Layer 6 of a small transformer language model trained on English Wikipedia (10 layers, counted from 0, width 64).
A neuron adds its activation times its output weights to the MLP's output. To switch it off is to set its activation to zero at one token and run the rest of the model.

Output weights of the MLP neurons that the questions are about. A number n stands for n times 0.00076.
n25: 152 -144 107 7 17 -23 195 53 139 18 -260 -28 47 119 68 -233 113 -84 97 283 120 -177 -18 319 -28 -172 -191 -179 -164 -122 210 -24 -394 101 268 19 141 -219 -143 -133 79 176 7 37 -89 19 -19 151 261 -80 -42 80 75 9 -93 -107 -141 -36 97 -93 -235 95 -393 89
n30: 12 90 408 178 9 -30 -164 -202 49 135 -296 -267 3 98 74 105 57 92 136 66 -82 -321 -142 6 107 -178 15 -133 192 -136 -2 -88 37 73 -56 86 36 -8 281 -75 35 -147 205 28 -135 -63 22 -187 -200 53 202 -68 -173 40 -158 49 -151 -72 44 -17 323 -63 88 6
n58: -6 -128 -20 54 -57 99 33 84 119 94 -96 335 34 -100 26 74 -30 33 100 77 74 -207 130 -310 192 -23 7 -222 -82 15 -97 58 -16 57 -60 50 -10 -6 156 -263 -202 82 191 72 -84 202 195 24 -28 -294 -103 -132 -231 119 -62 103 0 -41 29 -108 -186 63 116 13
n69: -114 -15 225 -76 89 54 -3 56 -104 198 40 -38 -78 -141 186 110 167 43 -18 4 5 85 -73 -14 9 -37 -78 -8 30 24 20 16 62 -15 0 -116 -124 220 -113 -132 152 -197 -64 237 -95 -22 -232 164 5 233 100 68 -196 43 -137 107 -171 313 -156 -120 -30 -36 -233 -168
n86: 147 116 69 152 106 99 145 84 -72 72 73 213 -174 73 50 96 -120 -126 -31 99 10 253 127 -90 -209 -276 -33 -26 43 1 -5 -140 41 -174 143 26 -133 -95 158 -224 87 -57 -46 235 -185 91 -30 98 -133 -26 -9 346 -287 50 -27 -125 169 -191 23 -103 -93 155 -232 -146
n92: -14 -235 6 -371 -79 -150 137 -235 -26 -211 -216 -2 20 20 -119 172 272 -101 9 140 133 -13 63 62 19 59 130 -9 -59 -18 162 -77 -27 45 -108 72 141 -78 47 159 -69 -82 72 -63 186 190 244 -110 -26 162 -192 102 -382 -34 -47 55 45 -86 91 115 -5 -44 7 81
n101: 151 51 120 -259 261 -26 -81 175 152 81 127 -131 111 49 21 -47 100 156 105 77 -193 95 -19 -292 -204 -81 2 25 -195 -5 -220 -215 189 73 -270 -70 -47 204 -1 -27 155 -85 100 -55 -235 117 -47 -180 130 -44 -96 105 188 192 141 -52 -50 -159 -124 -123 103 -100 34 -103
n109: -17 -6 -181 176 -30 119 -232 122 79 82 -136 -53 -104 -225 -121 -9 -152 17 -243 142 160 -229 -21 -241 -81 82 0 91 -93 111 128 15 264 3 15 80 -127 161 80 36 -81 -251 -206 70 152 -219 281 74 82 1 -18 -116 243 121 65 -136 -33 341 -202 137 -146 -53 38 300
n114: 51 -50 210 -32 -217 280 59 87 99 -59 -228 -138 -26 109 6 -133 30 -80 21 76 35 -142 125 208 52 75 -10 -315 -67 -73 -87 129 -269 6 53 36 -174 243 70 71 68 1 8 26 -201 72 -111 -179 -14 55 46 -53 -101 93 -113 -82 -78 359 19 91 -20 215 17 -159
n127: -140 -110 -50 -34 -54 208 53 -65 76 155 -51 -110 168 162 187 264 154 66 -95 68 -163 131 136 -200 -120 145 -60 -37 160 -248 -18 10 102 21 -143 119 -46 -100 -76 57 -195 186 142 -82 -94 -86 -22 -89 -248 126 -115 -158 -159 -24 -138 15 258 -338 -90 27 116 61 126 183
n135: -107 -220 84 -102 -7 -120 -147 -146 21 -66 27 -234 -45 129 -167 405 -392 -209 39 -76 159 -65 -47 74 -133 105 -51 -16 -252 105 -105 -58 173 228 7 154 256 -73 -210 -71 4 38 -206 54 172 -148 -55 140 222 -103 247 -87 33 222 180 -40 87 -44 -17 63 30 169 246 -57
n149: -55 -97 -270 146 -15 -66 178 297 -24 -75 30 -11 116 95 98 224 45 109 -130 -339 -214 -20 109 351 -150 -84 -193 -154 93 -178 -363 -211 -71 -124 128 22 199 -72 72 101 186 -10 -75 191 157 75 209 -100 -78 65 -64 -201 250 23 11 -127 26 -246 -97 -141 101 -83 175 383
n200: 88 41 -80 91 31 -14 3 114 73 -19 -209 -2 -252 75 -82 -85 -136 275 -95 296 0 143 -260 -199 63 -33 132 -142 -105 84 -212 -175 -63 24 339 158 191 -20 28 -48 97 -6 149 37 180 217 -24 246 -300 -17 -106 8 -65 -175 -115 159 158 -260 126 -217 -166 -99 86 66
n201: 102 -12 -69 13 62 -9 113 268 -86 43 10 45 -100 -68 6 14 37 -200 83 58 239 221 -270 -17 47 47 -72 -132 -245 -75 173 298 86 49 -86 63 80 -46 -261 -209 122 -331 -78 157 -84 131 109 156 -20 -5 -147 138 19 -48 119 -62 -62 -378 225 51 -349 137 -29 -146
n230: 64 199 312 -316 3 74 -60 -63 257 -21 383 28 -53 123 -200 15 -106 79 -71 -73 -144 -10 -14 89 2 -313 50 -15 57 60 146 42 36 94 61 78 -90 16 -157 10 10 -19 65 -474 149 4 -239 -320 87 -69 230 -13 153 209 128 -131 -57 -4 -31 -219 -88 37 -104 -102
n242: -87 -176 29 -127 -63 97 127 -21 55 46 -168 -57 163 -24 -61 59 -119 -17 -58 68 169 -53 -2 -292 36 13 8 181 -184 38 -59 172 -191 -13 -290 -147 -50 388 -132 -79 -193 -355 105 121 76 145 -155 178 -108 -153 86 -92 -6 22 272 95 182 382 -107 74 160 57 -83 -32

Each question names a token from some text and the token that comes next. It shows the activations a of the neurons there, in the order above. A number n stands for n times 0.016.

Then comes g, the gradient of the next token's log-probability with respect to the MLP's output, scaled to length 1. A neuron's effect is roughly proportional to its activation times (output weights . g). A number n stands for n times 0.001.

" their", then " last"
a: 28 181 -7 -2 106 -6 15 6 45 64 226 320 15 115 0 71
g: -51 17 96 12 -82 -63 7 70 42 -23 23 -132 53 21 -90 -84 -83 -101 -238 -68 3 -157 -56 214 -99 -269 166 -183 75 84 -93 54 245 7 39 -64 267 148 127 0 -86 17 -16 59 -56 -260 -185 72 141 109 -4 167 -35 14 320 -44 -245 -39 59 -26 104 -175 75 199
Switching off which neuron hurts the next token most? n149

"\n", then "As"
a: 5 7 -5 22 -8 51 38 2 31 36 408 -1 28 242 -8 188
g: -172 94 55 -5 4 -190 34 -238 148 1 -117 94 -65 -87 96 -85 76 -54 -160 76 82 -36 198 -365 104 67 142 70 -204 -38 40 242 -164 10 111 112 36 -255 191 56 162 -75 69 187 -27 -189 46 150 -10 -100 100 35 -125 -224 -1 -42 175 -106 12 39 10 -52 50 16
Switching off which neuron hurts the next token most? n242

"s", then " at"
a: 33 -2 88 -6 5 -4 0 -7 218 -7 -10 -11 162 230 -7 214
g: 102 157 81 38 -113 78 9 94 -229 216 183 146 123 -223 -124 -83 78 -58 129 1 -14 -81 -227 -52 -32 -172 58 47 33 301 160 115 -165 -3 100 144 101 -84 -67 -116 -151 157 80 67 -278 5 -153 -62 68 -49 288 -135 -127 28 73 -18 -54 30 -37 -119 -96 -136 8 -39
Which two neurons, each switched off alone, lower its probability most, in order? n58, n201

" to", then " answer"
a: 61 -10 -9 117 -7 141 -4 -1 189 70 28 -8 53 179 -4 65
g: 29 -37 13 -27 85 0 -25 130 39 -75 222 -97 120 -110 29 -48 -54 49 -106 135 -363 51 -51 -36 169 52 22 -79 -118 -90 102 156 -34 305 89 -35 122 -38 16 83 -97 113 -69 -78 -126 -54 -174 266 83 34 6 -37 -192 79 72 -336 159 -128 10 37 55 -300 139 -54
Which neuron, switched off, raises the next token's probability most? n114

" never", then " confirmed"
a: -10 -9 4 1 62 249 -2 -2 34 -8 41 -9 -10 106 -5 121
g: -96 154 -207 -141 -37 -279 28 -225 125 203 38 112 154 -203 -27 31 -6 -212 108 227 14 -117 -40 92 -50 -8 -99 -88 -123 153 19 -77 4 45 31 -62 -54 1 86 -64 65 23 117 -4 224 -57 159 84 -63 238 -100 171 -135 4 119 97 81 -167 -215 140 65 -256 -28 28
Switching off which neuron hurts the next token most? n92

"'", then "K"
a: 282 9 96 -1 182 25 -10 37 -2 -7 9 115 171 80 -11 2
g: -183 96 -34 74 119 15 151 -130 -91 31 -77 80 30 -170 252 -117 -182 -48 -122 -14 -121 -187 -106 1 305 110 95 -54 -10 -114 78 265 -51 10 -223 70 -191 -5 -25 1 15 112 -21 -42 244 279 36 54 31 -181 -31 -2 -57 -256 49 27 108 32 -34 -166 81 178 -74 88
Switching off which neuron hurts the next token most? n58

"co", then "t"
a: 124 0 141 0 134 -6 0 -1 23 -1 144 -1 -10 84 227 70
g: -47 189 246 -38 -8 83 -74 86 -41 84 268 -23 -216 25 -33 -112 208 164 -21 -19 -27 87 48 -74 -211 26 98 11 -77 -80 140 135 12 52 137 58 123 117 82 43 -398 -185 -4 -49 0 -276 -114 -187 22 -63 0 65 37 -42 -20 120 -118 -158 -37 -120 -186 145 167 -21
Switching off which neuron hurts the next token most? n230

"rd", then " Summer"
a: 161 -5 -9 16 -8 0 0 0 67 -6 -10 64 19 20 106 39
g: -55 34 -94 41 168 -8 116 -6 77 157 63 -13 406 230 83 95 92 -203 -119 72 27 -109 41 -22 170 -224 -71 -174 -63 -28 -133 233 -96 -86 -35 97 57 16 -131 -97 91 76 -113 33 10 -126 -144 -86 -137 -145 -178 111 -107 -116 -86 65 128 28 -172 161 -127 -19 146 200
Which neuron, switched off, raises the next token's probability most? n230

" small", then " village"
a: 15 221 15 -11 -5 157 64 15 -9 150 5 407 76 94 0 36
g: 89 -14 165 45 346 42 184 46 -140 -94 -157 -3 174 -29 104 -120 -61 252 -19 34 -85 -33 -55 -23 143 -85 156 -166 -131 239 -97 -71 43 -28 -16 45 152 10 -108 50 -30 86 -74 138 -94 -58 2 -85 68 -81 -106 -247 -47 -31 66 80 100 -238 -113 -132 81 269 -275 -64
Which neuron, switched off, raises the next token's probability most? n92

" live", then " album"
a: 145 28 0 74 55 -11 102 15 -4 109 95 80 173 212 0 0
g: 133 81 -45 -2 98 -85 -193 96 387 -35 175 -14 -39 305 -5 5 79 -91 -227 1 -46 -27 -57 33 57 13 7 -5 30 42 -111 25 -77 48 -69 -12 -120 154 182 -34 -269 -11 -99 23 -36 -43 -318 106 -108 -124 2 -58 106 150 216 -143 -117 -156 -58 190 -38 90 159 -120
Which neuron, switched off, raises the next token's probability most? n25

"or", then "mo"
a: 63 -5 19 4 -3 -1 -3 0 30 161 -4 -5 0 174 -7 223
g: -27 -58 100 117 -147 52 18 -233 209 -215 28 -99 56 162 224 -52 -48 -180 16 63 73 -134 -45 -87 72 -33 -114 40 101 -85 -24 39 110 -129 44 -16 -39 -50 -122 100 125 74 -5 -155 234 93 161 -9 102 -68 -47 2 -47 74 -152 140 12 -264 -24 67 27 235 -424 163
Which two neurons, each switched off alone, lower its probability most, in order? n127, n25

" an", then " American"
a: 0 124 -10 -2 -8 134 -4 71 28 -6 242 224 51 75 0 -4
g: 118 -73 -80 179 97 -43 11 -50 41 -186 70 -12 324 -52 76 106 25 128 -202 34 29 72 -9 -52 192 -146 -54 -95 -39 -50 -99 -44 -6 -69 2 -198 34 80 67 -104 -58 -81 -42 167 59 13 44 -19 71 82 -292 89 226 -254 -50 -136 -121 166 -154 232 -218 286 33 -69
Switching off which neuron hurts the next token most? n149

" following", then " his"
a: 113 -5 7 28 -3 18 93 -4 141 210 147 -9 -7 20 -11 214
g: 35 -48 45 -157 78 118 -191 -16 -78 1 -24 -158 -105 -16 147 266 95 -208 48 279 118 -59 -283 -163 90 0 41 -99 -16 79 97 112 150 -255 36 -342 62 32 49 124 -9 38 196 160 -66 83 59 -40 15 -24 114 5 -130 -50 25 12 -73 124 78 -74 104 -183 -23 -228
Switching off which neuron hurts the next token most? n242

" ", then "wo"
a: 51 208 75 -4 43 -4 162 -9 -5 173 43 48 -6 206 -6 0
g: -26 -107 104 -18 12 -31 -183 -63 -89 79 -23 -211 171 173 -11 -162 234 -55 13 125 -79 8 272 -67 103 -54 -181 7 180 100 186 -97 130 -45 -51 87 -76 125 94 25 -194 157 -49 -67 98 -15 -76 132 -160 8 104 -346 35 49 79 -137 103 -54 139 -7 -213 107 -253 -39
Which neuron, switched off, raises the next token's probability most? n201

" third", then " issue"
a: 64 133 -1 -10 2 101 -7 36 -11 41 -8 170 75 148 19 100
g: -1 -67 74 -63 -27 75 -97 -131 -17 -142 138 51 26 92 -159 1 -173 77 -182 -190 -118 117 197 162 5 169 -350 -14 -147 72 -58 145 -32 66 93 -150 -103 56 26 1 -184 114 95 -17 -199 -137 185 73 7 -2 100 -75 -104 85 148 14 4 -26 154 254 -40 -231 123 238
Switching off which neuron hurts the next token most? n149

" the", then " plans"
a: 173 157 -3 -10 47 -10 5 -10 156 89 84 302 95 217 -1 84
g: -28 85 253 2 -30 81 113 -131 -173 76 138 3 93 69 73 49 -25 -75 -147 92 12 -84 185 -87 29 17 2 190 -30 233 175 55 -17 -49 44 -103 126 80 94 -94 245 -65 -42 -84 -240 -48 75 -13 -25 -39 199 -192 -183 -1 59 -101 -28 -425 -6 -108 -71 -224 -120 144
Which neuron, switched off, raises the next token's probability most? n114

" it", then " can"
a: 131 -8 0 -10 263 73 192 -8 -8 0 33 -2 -9 283 0 -10
g: -49 -271 -47 -4 -259 61 78 -211 85 178 104 -80 107 136 115 -168 38 118 -16 -10 127 257 85 104 26 -112 215 175 120 -123 121 -83 -94 12 -284 33 -46 45 -109 -20 173 -126 -109 8 75 143 175 62 -129 -166 107 -169 -48 56 -87 -183 -144 47 -36 -46 -142 26 63 97
Which neuron, switched off, raises the next token's probability most? n86

" version", then " of"
a: 83 80 -1 -3 14 38 -3 176 89 -11 -2 0 129 163 0 82
g: -93 -13 -46 4 -65 -40 -44 -30 229 -4 -23 -124 44 -94 -187 64 -10 -117 -10 -108 210 -174 -22 -64 56 161 169 -20 29 324 91 -79 -96 -198 -92 67 -133 -84 240 -25 177 -27 -52 77 255 -17 105 127 177 261 -234 -120 -118 -143 77 -218 -24 83 132 -88 30 -40 -103 -11
Switching off which neuron hurts the next token most? n109

"ing", then " Philip"
a: 95 -1 23 -4 -9 86 81 34 48 146 311 4 28 160 -1 210
g: -48 -176 -203 -86 271 65 82 -271 35 20 -18 49 -127 -211 71 13 12 34 -137 153 -142 -95 54 -34 114 -158 -8 -94 -66 241 -122 246 -122 -191 -137 -230 -8 61 99 -100 50 94 67 -6 126 87 105 4 125 -9 35 167 -18 -54 -44 -54 121 12 -31 330 -30 174 56 -140
Which two neurons, each switched off alone, lower its probability most, in order? n242, n92

" Her", then "ran"
a: 224 0 -11 -4 24 -9 -2 -1 186 0 214 3 91 186 0 138
g: -156 143 -49 217 98 -180 288 -87 156 -65 22 -5 9 58 -244 -26 3 115 -45 105 -78 -210 107 -37 0 -65 30 27 96 -73 -27 383 -12 51 65 -149 7 -71 -7 -162 -92 -101 -63 6 -129 -51 -28 -20 -15 380 -2 82 -53 80 -106 15 -126 -69 -143 34 47 237 83 -199
Which two neurons, each switched off alone, lower its probability most, in order? n114, n201

"s", then " Comp"
a: -1 0 38 -1 -7 0 -8 -8 123 25 -3 -1 58 20 -2 278
g: -61 -44 -74 204 -139 -147 0 -98 222 62 -42 168 121 -117 -49 60 -49 -362 -135 -177 -161 -113 231 78 262 14 -80 61 -38 293 -192 15 -31 -43 96 1 -11 -170 63 19 24 -125 19 -56 -23 -19 136 85 -87 -106 -12 86 -41 156 -191 -50 125 -21 257 -73 101 101 55 22
Switching off which neuron hurts the next token most? n58

"ul", then "can"
a: 187 -2 -9 0 0 -11 94 19 26 109 52 0 194 -5 49 137
g: -61 2 2 84 -7 -25 63 -202 -68 -146 198 -110 36 0 22 -19 21 149 111 -77 409 49 -73 -19 229 -30 -247 81 98 -211 245 165 -73 -118 88 148 3 65 -42 61 -127 -104 -148 106 -172 80 116 -199 -31 -144 -128 -78 -59 -92 -76 -114 43 182 113 -29 -130 -11 9 191
Switching off which neuron hurts the next token most? n25

"Men", then " #"
a: 89 35 0 -8 234 4 0 -8 75 0 73 0 -4 129 0 66
g: 46 -2 162 118 -159 36 -53 116 -57 -116 58 67 112 29 -182 95 -115 -82 -98 -135 -125 -29 172 -13 -122 210 26 38 -98 45 -121 -197 -208 28 144 -66 10 -27 24 -4 197 147 92 86 192 195 60 86 11 -95 -195 97 -51 147 -59 155 -333 -169 -237 -14 -164 112 19 195
Switching off which neuron hurts the next token most? n86

"1", then "9"
a: 51 183 0 -9 -3 0 151 -10 -9 135 214 -10 -1 66 0 44
g: 56 75 -11 53 -178 -96 -194 88 341 51 94 -96 2 -93 2 126 -31 30 -137 -166 -104 190 -88 -155 135 0 -99 97 -137 171 -195 77 153 163 139 -245 37 139 -6 -25 206 -88 143 0 -323 28 -95 60 146 -140 157 65 17 -99 -21 -28 5 177 -75 -118 -36 -52 5 -99
Which neuron, switched off, raises the next token's probability most? n127

"\".", then " Bon"
a: 42 -7 -8 -10 -10 14 127 26 57 22 362 -1 47 180 -6 235
g: -108 18 -110 -77 7 301 -95 -36 -28 -95 -39 105 13 -259 17 76 21 -108 132 323 106 44 -3 -129 197 -217 -37 142 41 16 -10 175 -27 -55 -43 86 -36 71 -101 -220 44 214 -130 -60 155 -124 11 -4 36 -24 13 44 -111 83 -67 -133 -56 33 -37 -139 111 -278 352 13
Which two neurons, each switched off alone, lower its probability most, in order? n135, n242

" on", then "coming"
a: 89 -11 -4 176 0 145 -4 -1 39 234 136 31 84 206 -1 47
g: 125 -66 104 173 -7 -167 38 -6 -51 148 -60 -81 73 -51 31 9 21 108 -127 -58 -47 -85 -154 -177 -156 183 3 -81 -47 104 -262 32 -87 146 176 18 97 -138 60 200 1 259 -173 79 26 -101 -264 148 46 391 22 93 12 28 23 44 52 121 -112 -166 -65 -159 -142 -103
Switching off which neuron hurts the next token most? n69

"verse", then "s"
a: 152 168 -3 -11 182 -6 125 -7 -2 241 -10 -10 -2 -8 12 -3
g: -9 60 64 -63 81 78 -9 -12 -34 182 11 319 -164 129 -17 149 32 74 -56 163 125 -58 297 -74 -112 -50 122 204 -183 -146 -281 -96 -135 152 92 -142 231 19 -129 29 -159 -73 -234 20 52 -34 4 -181 52 -58 135 -31 -1 -112 70 69 -38 -199 55 94 -34 28 -75 -197
Switching off which neuron hurts the next token most? n86

" song", then " was"
a: 181 184 0 -10 205 -2 83 25 -8 53 146 -3 94 124 0 1
g: 142 127 157 38 189 -11 57 28 -42 -212 -22 66 36 119 62 105 9 101 -16 78 47 -160 -234 -93 6 -101 -90 -228 15 -77 -237 27 237 -167 -73 -138 91 76 -175 117 -232 -67 355 -37 -188 5 -63 -45 76 34 -25 -47 30 139 185 272 14 -135 -88 33 -102 5 -33 60
Which two neurons, each switched off alone, lower its probability most, in order? n30, n101

" on", then " a"
a: -7 -10 -10 51 -3 53 -10 -3 168 188 260 -10 52 109 -9 143
g: 181 74 84 -62 75 -98 125 -134 -21 -315 -107 20 72 46 -105 36 -78 -88 -17 93 110 105 -35 -86 107 41 -58 133 -102 -2 -68 -185 70 -112 142 100 170 -260 -40 84 -23 -103 50 26 -84 -126 261 -25 -204 -131 -98 9 194 -139 -1 103 61 63 273 60 103 -256 -146 234
Which neuron, switched off, raises the next token's probability most? n114

" fabric", then "ation"
a: 114 103 -1 -6 72 -10 43 8 -2 42 -7 -9 171 215 0 165
g: -155 -9 -51 -132 21 -110 268 297 -90 28 -25 249 -215 -54 -128 79 119 -17 144 32 -14 23 -195 36 -121 57 -114 39 -77 -110 144 70 -26 -49 40 -76 95 229 192 38 -97 85 -72 -57 -284 -127 164 -107 133 79 -264 63 21 5 -203 74 62 -51 -110 142 -102 137 73 -1
Switching off which neuron hurts the next token most? n201

" my", then "th"
a: 296 -1 0 -10 60 -7 168 -8 -8 -11 211 337 114 242 0 -10
g: 127 -244 -203 9 226 -298 37 -12 -134 -140 -35 87 -5 -42 -103 91 40 -87 -115 -181 245 1 -263 -100 248 137 213 -209 30 -57 -69 -99 50 -51 65 26 -8 83 110 -49 61 265 -46 25 79 -73 -184 50 -27 56 -53 105 -153 58 -93 103 57 146 -45 85 13 106 -20 166
Which neuron, switched off, raises the next token's probability most? n101

" on", then " \""
a: 52 -10 -6 78 0 110 -9 -4 158 190 281 -10 81 202 -9 151
g: 283 47 71 15 153 106 -184 -90 70 -109 43 -230 187 21 -134 143 -282 -152 34 -149 -226 -133 158 189 94 41 -159 -34 -46 -54 -133 -34 71 223 31 -253 11 56 -77 74 189 -43 112 -154 17 262 77 54 -39 -116 104 53 -80 44 -26 -115 -67 67 58 -22 112 -59 -90 19
Which two neurons, each switched off alone, lower its probability most, in order? n135, n114

" than", then " three"
a: 40 74 70 -2 -5 29 53 -10 135 138 112 3 23 143 -6 89
g: 110 -33 1 95 -46 -25 126 92 -117 -4 -145 15 -123 121 -136 -129 -150 -57 -129 -151 92 -155 -67 148 -203 -221 9 -67 69 66 -36 -107 86 -83 25 -5 386 129 202 203 11 226 -10 194 6 106 157 -47 165 117 -113 -80 4 -143 -105 41 -88 150 -227 -58 29 -50 100 -171
Which neuron, switched off, raises the next token's probability most? n127

"en", then " ("
a: 186 0 78 0 45 0 0 0 148 -7 -9 0 38 83 132 108
g: -41 27 66 141 -27 -7 -52 -114 -180 -177 -69 43 204 -6 261 104 -122 -212 258 -10 -101 28 72 129 149 67 -58 -326 139 -1 -143 -199 -72 214 60 -110 -21 -14 -210 118 10 4 99 53 -8 165 139 -53 -26 -303 96 20 -116 180 -63 20 -90 -55 158 78 -82 13 -50 1
Which two neurons, each switched off alone, lower its probability most, in order? n25, n114

" personal", then "ly"
a: 176 62 97 -3 116 -2 -8 25 41 164 86 129 156 102 -10 105
g: 13 -127 -102 -22 166 -82 -56 99 -62 57 5 -10 102 28 42 96 -77 -146 -13 71 30 -249 -87 -31 -48 240 6 155 164 25 45 -90 17 7 24 -210 -194 -141 -180 -153 94 -146 7 -170 90 -143 -131 118 38 300 -86 272 -78 65 -8 324 -73 -48 85 -48 243 133 -92 -56
Which neuron, switched off, raises the next token's probability most? n149

"ce", then "ive"
a: 0 -9 29 -9 -11 42 18 0 -7 166 39 0 -3 2 -2 155
g: -111 48 53 81 -232 157 85 147 -238 -126 -124 126 -23 132 107 62 -141 24 -61 5 53 52 -9 60 2 108 57 101 160 -48 -8 -21 -73 39 -94 74 -67 56 196 33 -50 85 120 -195 -74 -135 -172 195 146 -125 -197 -61 -156 133 -151 -344 -59 -69 186 240 -79 223 -66 -36
Switching off which neuron hurts the next token most? n127

" English", then " version"
a: 130 93 -10 -1 273 -3 3 -2 -10 35 151 205 314 203 -5 117
g: 286 24 -54 -138 26 -38 -17 35 99 -116 10 -51 -111 18 103 81 -350 -266 -158 -204 18 23 149 -34 -222 126 4 69 1 106 -226 -17 -87 39 32 -64 -64 166 49 -133 59 62 98 70 54 -8 130 204 -9 152 -104 97 -271 294 28 90 -75 -29 1 -157 45 -22 153 26
Switching off which neuron hurts the next token most? n86

" by", then " the"
a: 7 5 100 -10 -10 59 30 14 113 115 351 -9 10 189 -6 195
g: -71 -14 87 -18 -137 -76 10 119 -192 42 9 -61 -41 45 -150 151 336 64 146 -23 143 215 63 -101 -38 235 101 -71 -57 232 132 -32 69 -120 108 -50 -85 79 -7 -23 -302 16 7 246 -171 -77 -236 -22 -164 -17 -98 -71 61 39 26 135 29 50 -34 60 -285 58 -96 -175
Switching off which neuron hurts the next token most? n201

" R", then "CA"
a: 233 91 -2 -1 -10 23 28 1 -1 158 -10 40 318 201 33 235
g: 79 298 -1 -75 -87 -70 -76 -146 -198 -123 -27 143 -112 15 233 -116 -52 115 -78 -155 -154 89 -100 -87 -140 -15 -146 142 192 26 180 83 -248 98 49 -3 170 161 16 22 203 -30 -47 -207 43 -31 24 101 -6 22 -14 -145 -59 -27 108 -113 -11 205 -245 196 76 7 169 -123
Switching off which neuron hurts the next token most? n242

" ", then "ug"
a: 112 93 -6 -1 12 -4 99 -7 2 224 36 -11 63 41 -6 124
g: 75 -109 -221 -122 -293 -28 167 108 136 -231 152 -88 -140 129 27 -295 124 -171 68 -95 182 -34 -153 19 86 -48 122 113 205 -77 10 110 28 6 -97 72 77 5 185 166 -90 -21 28 -15 -226 5 -132 -169 -52 101 -139 27 80 51 -25 21 20 -144 166 123 -104 55 187 84
Which two neurons, each switched off alone, lower its probability most, in order? n127, n201